Layer 2 of a small transformer language model trained on English Wikipedia (9 layers, counted from 0, width 64).
A neuron's activation on a vector x is GELU(weights . x + bias), where the dot is the dot product.

Input weights of the MLP neurons that the questions are about. A number n stands for n times 0.007.
n5 (bias -0.047): -38 -22 58 -26 -7 2 26 30 16 31 44 3 12 -45 46 -1 -3 -30 -7 -40 5 -26 -19 13 -3 27 -11 26 -16 -16 -6 -2 19 -36 31 -61 -51 8 26 33 -16 -64 -10 13 -2 2 32 -30 10 2 -17 40 19 6 37 12 59 25 19 -21 -9 -2 33 -1
n13 (bias -0.047): -22 -11 52 15 9 27 -11 -7 -15 -11 14 -30 -42 8 1 -38 5 -22 4 -29 0 5 3 -4 -18 37 42 82 46 -35 -15 -12 -30 28 -14 7 -17 37 -10 -8 12 -15 -2 -21 3 3 7 34 -61 -6 -13 -5 -15 0 42 3 -12 -16 0 12 -10 25 -2 -21
n14 (bias -0.043): 5 3 3 -40 -6 -38 17 20 32 45 -19 47 -16 -14 1 -49 45 -19 -38 16 14 2 42 -7 -30 15 42 15 -22 -2 0 19 37 -7 21 -66 -33 7 -45 -11 19 -30 -8 -9 -25 -39 22 31 35 -5 31 13 22 6 -14 -2 -15 14 -1 -36 -65 28 19 14
n25 (bias -0.018): -11 -1 -27 26 21 29 -10 4 29 -8 16 65 14 34 -12 -5 -15 5 23 -4 -11 5 15 26 -17 45 -21 -2 0 -27 -18 -21 -17 9 20 -37 -27 5 36 -10 -31 -1 -5 16 15 -19 33 -23 -36 -6 -11 -9 -3 11 -3 52 -12 -11 19 -2 -18 -25 -27 -1
n34 (bias 0.007): 17 -11 -12 -13 21 40 -15 19 -9 -40 11 -25 14 4 -17 20 4 -9 -1 1 -14 -5 20 11 11 -41 -9 8 14 -2 6 9 -22 11 20 19 7 20 -33 24 -5 3 -1 11 -7 -8 -30 1 -63 -5 11 4 -2 11 -14 22 3 35 42 -19 -21 -8 5 10
n36 (bias -0.047): 39 4 -1 -33 -12 36 14 30 16 -13 28 -8 12 18 30 -34 -19 6 -42 -34 3 -7 0 -22 27 16 40 11 36 -8 12 -23 -18 16 -4 -36 -1 -18 -41 6 -45 -1 -30 -25 -32 5 1 65 -14 1 10 14 60 31 52 -32 -35 23 6 -25 3 -51 -11 -18
n37 (bias -0.060): -13 19 63 -22 -17 43 39 13 -16 -16 38 3 -15 -34 34 -21 -54 -47 -40 -32 -31 -51 31 2 -44 39 62 4 15 -28 5 -15 -10 -38 21 -34 -24 30 8 12 4 -50 -32 12 36 11 3 20 11 -12 -26 23 5 -23 18 22 -2 -13 21 -55 3 -42 47 22
n41 (bias -0.039): 8 -7 15 3 51 21 -6 0 24 -31 4 -5 -17 4 -15 -34 4 -34 16 10 -2 2 47 21 -8 1 -16 0 42 -31 -7 -49 20 -42 10 19 5 -9 -38 5 -19 -19 -9 5 -13 4 14 13 -25 2 12 16 -26 51 29 33 -52 29 -15 1 13 5 25 -41
n57 (bias -0.067): 26 -1 7 -36 -8 17 -34 20 8 1 46 4 -53 -46 0 -3 27 -59 -8 -12 4 18 44 13 -4 7 -2 56 -2 7 -36 19 23 -5 -23 -29 -13 17 3 29 6 26 -11 6 -10 2 9 -26 14 -17 -21 2 13 25 -31 3 -9 6 -13 -27 18 21 8 31
n61 (bias 0.056): -2 -12 1 18 -34 -21 8 13 16 0 13 17 -6 23 -28 -18 -22 9 -21 -10 -13 -10 15 -20 14 15 7 -46 31 25 -6 2 19 -46 13 27 24 -30 39 18 9 38 -1 -32 51 -26 -49 -14 -17 10 -29 27 9 -18 -15 -6 -9 -8 34 38 0 8 -9 37
n64 (bias -0.074): 29 -9 -8 20 11 27 24 6 -13 -73 -13 -9 -7 5 -74 -38 20 -18 -32 17 -46 -5 36 3 23 10 3 53 6 -21 0 -3 15 -9 3 -24 12 88 -34 -27 -45 -4 -36 -12 -30 12 32 -2 -3 -15 11 32 36 -2 21 -20 13 5 11 -25 -34 1 -11 -11
n66 (bias -0.008): 55 36 42 -16 4 10 -18 -1 30 -7 -15 -38 -5 -11 9 12 -53 -29 9 12 -35 -68 78 -11 3 8 -2 -14 12 -22 -1 -40 -4 7 10 11 8 -8 -5 12 5 2 -20 -50 -30 4 4 -25 5 -6 -11 11 34 34 23 -16 11 2 27 8 12 -17 -8 -9
n70 (bias 0.020): 16 -23 13 2 -23 3 -13 10 8 -48 23 -3 -28 20 -19 -20 -4 -27 -53 1 16 7 3 -26 -46 26 41 -7 51 -10 3 25 -13 10 25 1 10 35 -32 -21 -2 5 -23 47 -33 -40 31 -4 -22 -4 5 -9 9 -36 -1 -1 -35 -5 -13 -13 39 -26 -9 11
n79 (bias -0.040): 25 -5 63 3 25 9 10 28 -31 -29 33 -19 8 -20 -26 -16 -22 16 -18 24 31 19 12 -8 -21 -14 2 -33 -16 1 -23 -17 29 -46 6 -31 -27 43 -5 -29 -55 -69 -20 15 16 17 27 1 -5 -21 6 9 28 26 28 21 -1 13 -36 -33 -3 51 -4 20
n80 (bias 0.012): -12 -23 -1 3 17 -15 5 40 50 7 -16 -44 12 0 1 -11 45 18 -16 23 -17 -20 8 -44 -32 -17 8 8 -48 -7 -41 2 -3 28 18 2 13 29 13 6 -2 -3 -28 -5 40 -23 36 5 1 27 -19 -4 5 15 35 14 15 -16 15 -7 8 10 9 -26
n92 (bias -0.014): 78 -40 7 20 -4 11 -7 5 22 -38 20 21 -7 -3 -27 -30 8 24 5 13 -34 3 15 2 29 -14 0 -2 15 23 -16 -49 -1 -12 -30 -8 38 -8 -3 -17 1 24 -27 8 5 -49 12 -5 -13 -18 -21 52 -10 64 11 -7 -22 -16 -27 -20 -29 -15 34 10
n98 (bias -0.075): -6 -35 44 7 54 68 30 2 47 35 8 -28 -45 13 -31 12 17 18 -43 -18 -17 -12 45 11 5 14 1 -32 18 -18 13 20 41 -8 -13 -63 -17 9 -38 -7 -35 -9 0 -4 -20 -46 54 40 -60 -6 -21 16 10 38 7 -5 13 -5 11 -94 -37 26 25 6
n102 (bias 0.008): -27 -26 43 -12 -2 31 14 19 -42 13 32 30 1 44 -16 -13 24 -24 -30 29 35 -17 18 26 7 -12 -2 -20 5 -23 -11 22 35 -12 9 -3 -10 0 2 7 -16 13 6 55 -22 4 20 16 -11 -1 -20 15 -1 15 -18 -13 -1 -45 20 -15 -15 -15 8 -35
n120 (bias -0.002): -4 -17 -15 -38 -7 -7 15 7 15 19 -21 14 -16 23 -4 -4 16 -19 24 20 -27 12 23 -27 11 1 19 -7 9 21 -23 -16 33 2 10 -16 -8 3 -22 -5 16 12 -4 50 -22 -18 27 -2 24 47 -11 19 12 17 -23 -11 -41 5 11 -17 -10 -25 0 -8
n125 (bias -0.024): 21 -11 22 -34 76 3 -27 -24 26 46 -3 -34 -35 10 -21 -6 33 -15 16 50 22 -47 9 -36 29 4 -29 43 6 -9 -20 -26 20 -27 -13 0 -37 21 -49 -14 -58 -2 2 4 -15 -17 -29 -12 -20 -12 3 6 50 54 3 16 13 19 49 -7 -7 1 18 -5
n128 (bias -0.083): 9 -7 29 36 37 22 9 4 29 -51 7 -62 -21 0 5 -30 -17 -7 13 -5 -22 -17 9 -1 45 -12 0 -7 35 7 -15 -19 50 -13 48 21 8 20 -55 -11 -54 3 -30 24 -3 -12 -30 10 -45 0 34 46 19 4 -9 30 -21 5 38 0 -27 -26 47 4
n132 (bias -0.116): 16 23 -11 -25 -2 40 -17 -48 -15 -40 13 -19 -43 -10 -11 26 22 -21 -14 -54 39 -16 78 -44 19 8 -13 7 -4 -17 -19 0 43 6 21 -8 -24 49 -8 20 45 -18 -18 15 10 -26 23 16 -23 -14 0 0 14 46 -9 10 -3 2 13 -39 -4 23 59 22
n138 (bias -0.064): -1 -10 44 -17 -19 -12 30 25 -2 -38 29 -41 -1 -1 -15 34 -31 -28 -18 48 -11 -3 6 -31 10 23 -2 -24 19 -11 -31 8 -19 -53 -3 21 -30 17 2 -5 -39 -11 -42 17 -1 -8 17 30 -7 -34 -3 14 5 -18 -17 -13 2 47 40 -5 -1 16 -23 -18
n142 (bias -0.008): 4 -9 4 -40 34 17 15 35 21 -14 -5 19 -24 3 -67 -20 38 20 -2 51 -11 -27 34 1 18 8 -2 4 78 -25 -24 27 9 37 -31 -52 -9 28 -25 -7 -20 -23 -11 -10 6 -10 -52 15 -18 23 -12 -15 22 61 -22 -5 -6 69 -5 6 -9 18 5 21
n148 (bias -0.109): 37 -36 16 -15 16 13 1 49 2 -19 -18 -10 4 -26 -49 -27 -25 -28 21 82 34 -12 13 -46 4 -14 20 16 -6 -14 -40 -39 16 -9 -12 -37 -32 -22 -16 -24 8 -9 1 -19 18 -1 71 5 -35 5 11 6 71 -7 -5 25 32 -17 22 2 33 39 -14 -5
n161 (bias 0.019): 11 40 6 -29 -4 6 35 -2 30 5 5 16 42 -36 3 -13 8 -8 36 -15 18 -36 -23 -23 6 -24 17 16 33 10 -15 14 -2 -27 37 -21 0 -21 -12 -14 13 5 16 -1 15 -36 15 39 -18 26 -2 36 -2 43 -3 12 -2 -22 5 9 -18 -3 3 -11
n162 (bias -0.004): 9 -51 37 -3 -9 -17 30 -2 -23 5 9 -1 -6 44 -2 -13 11 -4 -32 26 -36 -2 -6 -46 38 -1 -4 27 -19 -3 -12 -25 35 -17 -33 8 -11 3 -20 1 2 -27 -16 15 -24 8 33 52 7 -64 -5 10 31 6 -13 0 -58 30 -5 -9 -4 -7 56 6
n171 (bias 0.003): -3 -19 -3 -5 -19 -38 -19 24 8 26 14 18 -22 44 28 -5 31 -9 19 -9 -13 14 26 -23 -31 -5 -1 55 -20 -39 -13 -11 -53 27 4 -44 -31 51 -19 30 20 3 -5 -27 1 -28 -7 18 -46 -29 46 12 56 -8 1 -5 4 63 5 15 -10 -18 30 -8
n178 (bias 0.019): 31 -11 11 37 34 11 -37 -19 5 9 10 -27 -18 -6 -7 -42 11 16 15 -16 -19 -7 -11 -29 -27 49 42 -31 13 1 -13 6 -11 -5 -12 -2 -22 -1 -11 -23 33 28 16 35 16 -32 -16 32 -20 -18 -21 39 -12 -1 -33 45 -40 -5 3 -24 1 26 0 23
n186 (bias -0.059): -10 47 -1 -19 -8 26 27 0 -2 1 15 3 0 -23 47 2 36 -38 -32 -9 -1 -20 40 6 -9 3 5 -24 -1 7 -68 29 60 -24 13 -19 4 -30 1 -36 -2 -37 18 14 -30 -16 60 27 23 -6 8 25 16 -11 14 9 -12 -32 31 -35 -15 27 1 -10
n191 (bias -0.086): -5 -16 47 -26 -46 12 23 75 14 -28 11 -38 -15 16 14 40 26 -44 -16 -38 -39 -32 -5 13 0 14 52 -24 2 -70 -13 19 -12 1 -14 -25 23 32 9 29 4 -21 -1 5 8 -3 10 -40 -21 -2 -8 46 -12 -31 -18 -3 -11 64 42 -51 28 -5 19 58

Each question shows a token from some text and the vector x that enters the MLP there. A number n stands for n times 0.052.

" fast": 7 -1 -14 0 11 1 19 5 0 -1 -37 11 4 2 -11 -3 -7 24 -27 -10 23 72 -5 -20 -14 -8 7 -30 -24 16 17 43 5 -14 12 25 6 -4 -11 -14 2 -33 4 -2 6 16 0 0 4 -10 12 -30 -4 14 -5 0 1 2 2 15 -22 -11 -6 15
The neuron with the highest activation: n79

":": 17 -7 -5 -6 -13 13 -1 22 13 -3 -10 15 33 3 2 13 -4 -22 -15 4 -24 53 -1 -6 -10 5 -34 10 -6 -13 25 12 -3 20 -11 13 -5 2 -12 13 11 9 27 -30 0 11 19 -29 -18 -1 -4 -33 1 -10 -11 -29 -2 29 27 12 -14 3 -17 -17
Which neuron fires most, and how strongly? n171, at about 1.9

" is": -19 2 10 0 11 22 18 5 -19 -7 -14 -7 -13 -6 1 9 -4 -3 -13 -12 31 57 11 -6 6 -13 -22 -13 5 15 3 24 19 14 -10 -20 -4 17 -12 -1 17 10 36 -30 3 -10 23 15 -16 -20 -5 -8 -23 12 -6 -41 1 14 -19 5 13 -2 4 -17
The neuron with the highest activation: n98

"3": 15 -5 12 -15 -10 -12 9 8 16 1 -37 -6 5 1 8 0 3 -10 -12 14 -5 15 -8 -2 11 19 -29 -12 -9 41 38 -6 -23 -14 -36 31 -16 -8 12 -15 11 17 27 27 6 -9 0 14 28 9 -18 -5 -34 36 -20 -28 0 -11 4 -4 1 7 17 -10
Which neuron fires most, and how strongly? n92, at about 1.5

"4": -1 -4 2 -17 5 -2 0 4 -12 5 -59 -3 12 6 -10 10 -7 5 9 14 5 29 -7 -12 3 21 -27 -7 0 28 34 16 -33 -23 -13 51 -6 6 -20 -10 -2 18 0 8 5 -4 3 19 2 10 -24 -10 -6 42 -13 -19 5 -5 -5 21 5 15 2 -23
The neuron with the highest activation: n138

"s": 22 -29 -6 -4 6 5 -1 11 -25 -10 -37 -6 -8 6 31 -20 9 45 3 -20 -7 45 -16 -16 -1 -10 -4 14 -8 -25 -13 11 -3 17 0 52 -21 -17 0 13 4 7 36 5 20 12 14 2 30 16 -15 -9 -18 -41 -2 -7 -7 -12 11 7 -6 -3 -5 -8
Which three neurons fire most, strongest first? n80, n178, n13

"1": -2 9 25 -26 3 -6 -2 19 19 11 -34 15 -5 -3 4 -3 16 -13 -2 9 -5 -9 -37 -10 9 28 -15 -6 4 17 44 16 -16 -27 -33 31 -8 10 -10 -8 -12 -2 30 9 9 3 -5 2 36 17 -42 -12 -9 4 -14 -25 6 9 5 14 8 9 -15 -14
The neuron with the highest activation: n125

" favour": -7 18 17 -5 7 6 8 -21 -27 5 -26 -10 18 2 -3 -14 15 -9 5 -4 -17 70 18 -15 -10 -11 17 -11 -23 1 15 40 9 -4 -4 17 -4 9 34 -12 9 -14 34 -5 -7 -1 11 13 2 3 -11 -43 15 -27 -14 -15 -5 -1 -2 -14 -5 6 -14 5
The neuron with the highest activation: n186

" from": 7 9 5 17 -8 -1 25 6 3 -4 1 -4 -19 -25 -5 2 -13 -10 37 16 12 48 -6 -4 8 -19 -30 16 2 -21 21 4 0 -18 -3 16 -1 -31 -14 16 6 29 22 -3 -16 -22 10 -28 -5 18 -4 -44 -1 -12 -13 -10 -3 -6 38 3 14 1 18 -8
The neuron with the highest activation: n148

"sson": 8 -8 -6 -4 5 -10 4 -23 -22 22 0 1 16 22 9 3 -8 41 22 -24 -18 55 -48 4 -21 2 -25 -1 -31 38 3 33 -9 -18 3 -29 -1 7 26 3 6 6 29 6 31 -6 9 -7 -3 6 -11 -25 -8 -8 -6 -15 -2 -10 -6 4 -2 17 -9 -6
Which neuron fires most, and how strongly? n25, at about 0.58

" be": -15 -4 -4 1 -15 16 13 -2 6 19 -6 -10 -20 -10 -14 23 6 15 -16 -10 32 62 7 -25 1 -2 -13 -6 -11 14 7 10 6 11 -7 17 5 25 -21 1 15 20 15 -16 0 -31 15 29 3 -4 -13 -32 -21 -8 7 -14 18 -1 -6 -28 16 -9 -13 -34
Which neuron fires most, and how strongly? n98, at about 2.4

" b": -7 -17 0 6 -15 -4 0 -26 -5 -19 -43 -8 -15 1 -14 4 22 5 -19 8 1 58 -33 33 0 12 1 6 6 5 4 30 4 -3 9 10 -4 -21 -3 -22 8 -4 7 8 13 -26 18 -1 0 19 7 -16 16 -8 26 -26 5 -28 -29 4 14 9 18 -9
The two highest activations, in order: n70, n13

"in": 17 4 -16 1 -4 -24 7 22 -50 20 -13 23 12 16 -18 12 -7 48 2 -8 -26 31 -59 -15 -16 -3 -9 11 -12 -9 -4 9 4 6 -7 27 4 -7 -12 9 6 13 27 -14 17 13 -4 13 36 21 -15 -14 -16 -2 4 11 -2 -12 2 -12 -26 28 -18 -24
The neuron with the highest activation: n80

"o": 1 -4 6 22 -17 -24 1 -4 -40 20 -7 -9 -21 15 -5 0 1 17 2 8 -1 56 -46 -10 4 4 -14 21 29 8 29 -1 -8 -15 -5 23 -8 -13 -31 13 -13 5 36 19 31 -5 11 0 10 22 -11 -17 -40 -9 1 -5 1 9 -15 -1 -16 8 -10 -22
Which neuron fires most, and how strongly? n13, at about 0.89

"ed": -4 -9 -12 -8 1 -6 31 13 -14 -9 -37 -9 -11 -3 12 -13 -13 30 -13 4 8 64 -5 -2 -22 -8 -24 -4 13 15 -20 34 3 2 -14 16 -5 -6 -5 6 -7 8 -5 11 -10 3 -12 19 40 18 -21 0 -14 0 14 -16 -20 10 -24 10 6 21 12 1
The neuron with the highest activation: n120

" control": -2 10 -23 17 3 12 18 -13 -11 17 -31 -5 9 -5 5 -3 -1 -3 1 17 -1 74 5 15 11 -11 5 -14 -23 8 -29 29 -10 2 -10 15 1 -10 20 -16 23 -12 -6 8 -1 -31 2 -10 16 6 -14 -37 3 -50 -9 19 -1 -15 9 6 7 13 -5 -3
The neuron with the highest activation: n186

"\n": -10 27 -8 -14 -23 32 4 10 -7 4 5 4 10 -13 -16 -1 -24 1 6 -18 -7 20 -4 8 24 -35 -20 -3 -6 27 0 20 -4 -1 9 36 -3 -1 10 -22 0 12 3 11 -11 37 5 -3 3 13 32 -2 -19 -23 15 -22 30 0 -4 7 -32 5 -13 -1
The two highest activations, in order: n34, n186

" Gra": -5 19 14 28 -4 -34 -4 -12 17 11 26 -18 -9 16 -4 -21 4 13 2 -12 13 33 -81 3 -16 -5 9 7 17 3 -1 35 -17 -5 -3 16 -8 -19 -4 11 6 -19 -4 -18 4 12 8 -8 31 31 -24 -23 7 -1 1 16 10 -11 -21 2 -4 22 -23 -12
The two highest activations, in order: n13, n178

" ": -8 -20 12 17 6 18 19 -10 9 -5 -49 -2 12 16 -10 0 -12 -15 -25 14 0 33 -6 -10 0 27 -20 17 -10 19 10 19 14 -2 -9 21 4 20 -3 -17 -2 1 14 -7 -21 7 2 -27 18 18 -2 -2 -30 -4 -7 -33 30 5 -29 -6 13 1 -15 -9
The two highest activations, in order: n64, n70

"Bo": -7 -15 -6 14 10 -24 -6 -20 11 -5 3 -5 -17 3 1 -10 -3 18 -6 -8 0 50 -79 -2 18 -17 8 9 2 49 31 19 -6 -18 2 27 2 -4 -38 -4 1 -6 16 2 4 -17 -7 11 -9 35 -15 -21 -9 2 1 1 17 -11 -18 10 4 21 16 3
The two highest activations, in order: n178, n161

" and": -19 10 0 -12 -19 1 30 15 -8 -18 -8 13 -7 10 11 2 13 23 0 6 -15 26 -21 13 16 -35 -13 5 7 43 12 23 -7 2 20 22 6 -20 -7 8 -19 1 -30 -12 12 21 11 -9 -25 1 -25 -9 -31 -1 -6 -14 12 -9 17 -6 -6 6 36 -13
Which neuron fires most, and how strongly? n34, at about 1.1

" $": -18 5 -4 21 11 12 15 6 20 27 -17 18 1 -4 13 1 -10 -8 -14 -27 14 -2 -34 -2 -8 12 -22 31 10 -26 -15 42 2 3 16 21 -5 -42 -10 -14 -2 -22 -30 13 17 -1 8 -18 10 16 -20 -26 17 17 7 -17 17 -6 15 -8 8 21 -36 -21
The neuron with the highest activation: n5

" Set": -3 -12 -28 21 4 13 6 8 24 16 17 17 4 -1 -1 -11 11 -2 -14 -27 -11 40 -62 4 11 -22 14 -22 -25 -14 8 25 3 10 -11 35 -25 -16 -14 27 11 -2 16 2 10 -8 4 -5 19 24 6 -16 -26 -40 2 4 -1 -22 10 10 1 8 -7 6
Which three neurons fire most, strongest first? n61, n178, n80

",": -9 -9 2 -13 -24 -2 13 33 8 -13 12 9 17 -3 -3 15 -2 29 -8 -2 2 64 1 34 7 -6 -34 6 -4 9 -5 -8 -2 -4 6 11 3 -4 -7 10 15 -7 4 -12 8 26 4 -51 -2 15 -24 -33 -6 3 -2 -17 7 -17 -4 -10 -4 -8 13 -4
Which three neurons fire most, strongest first? n5, n57, n25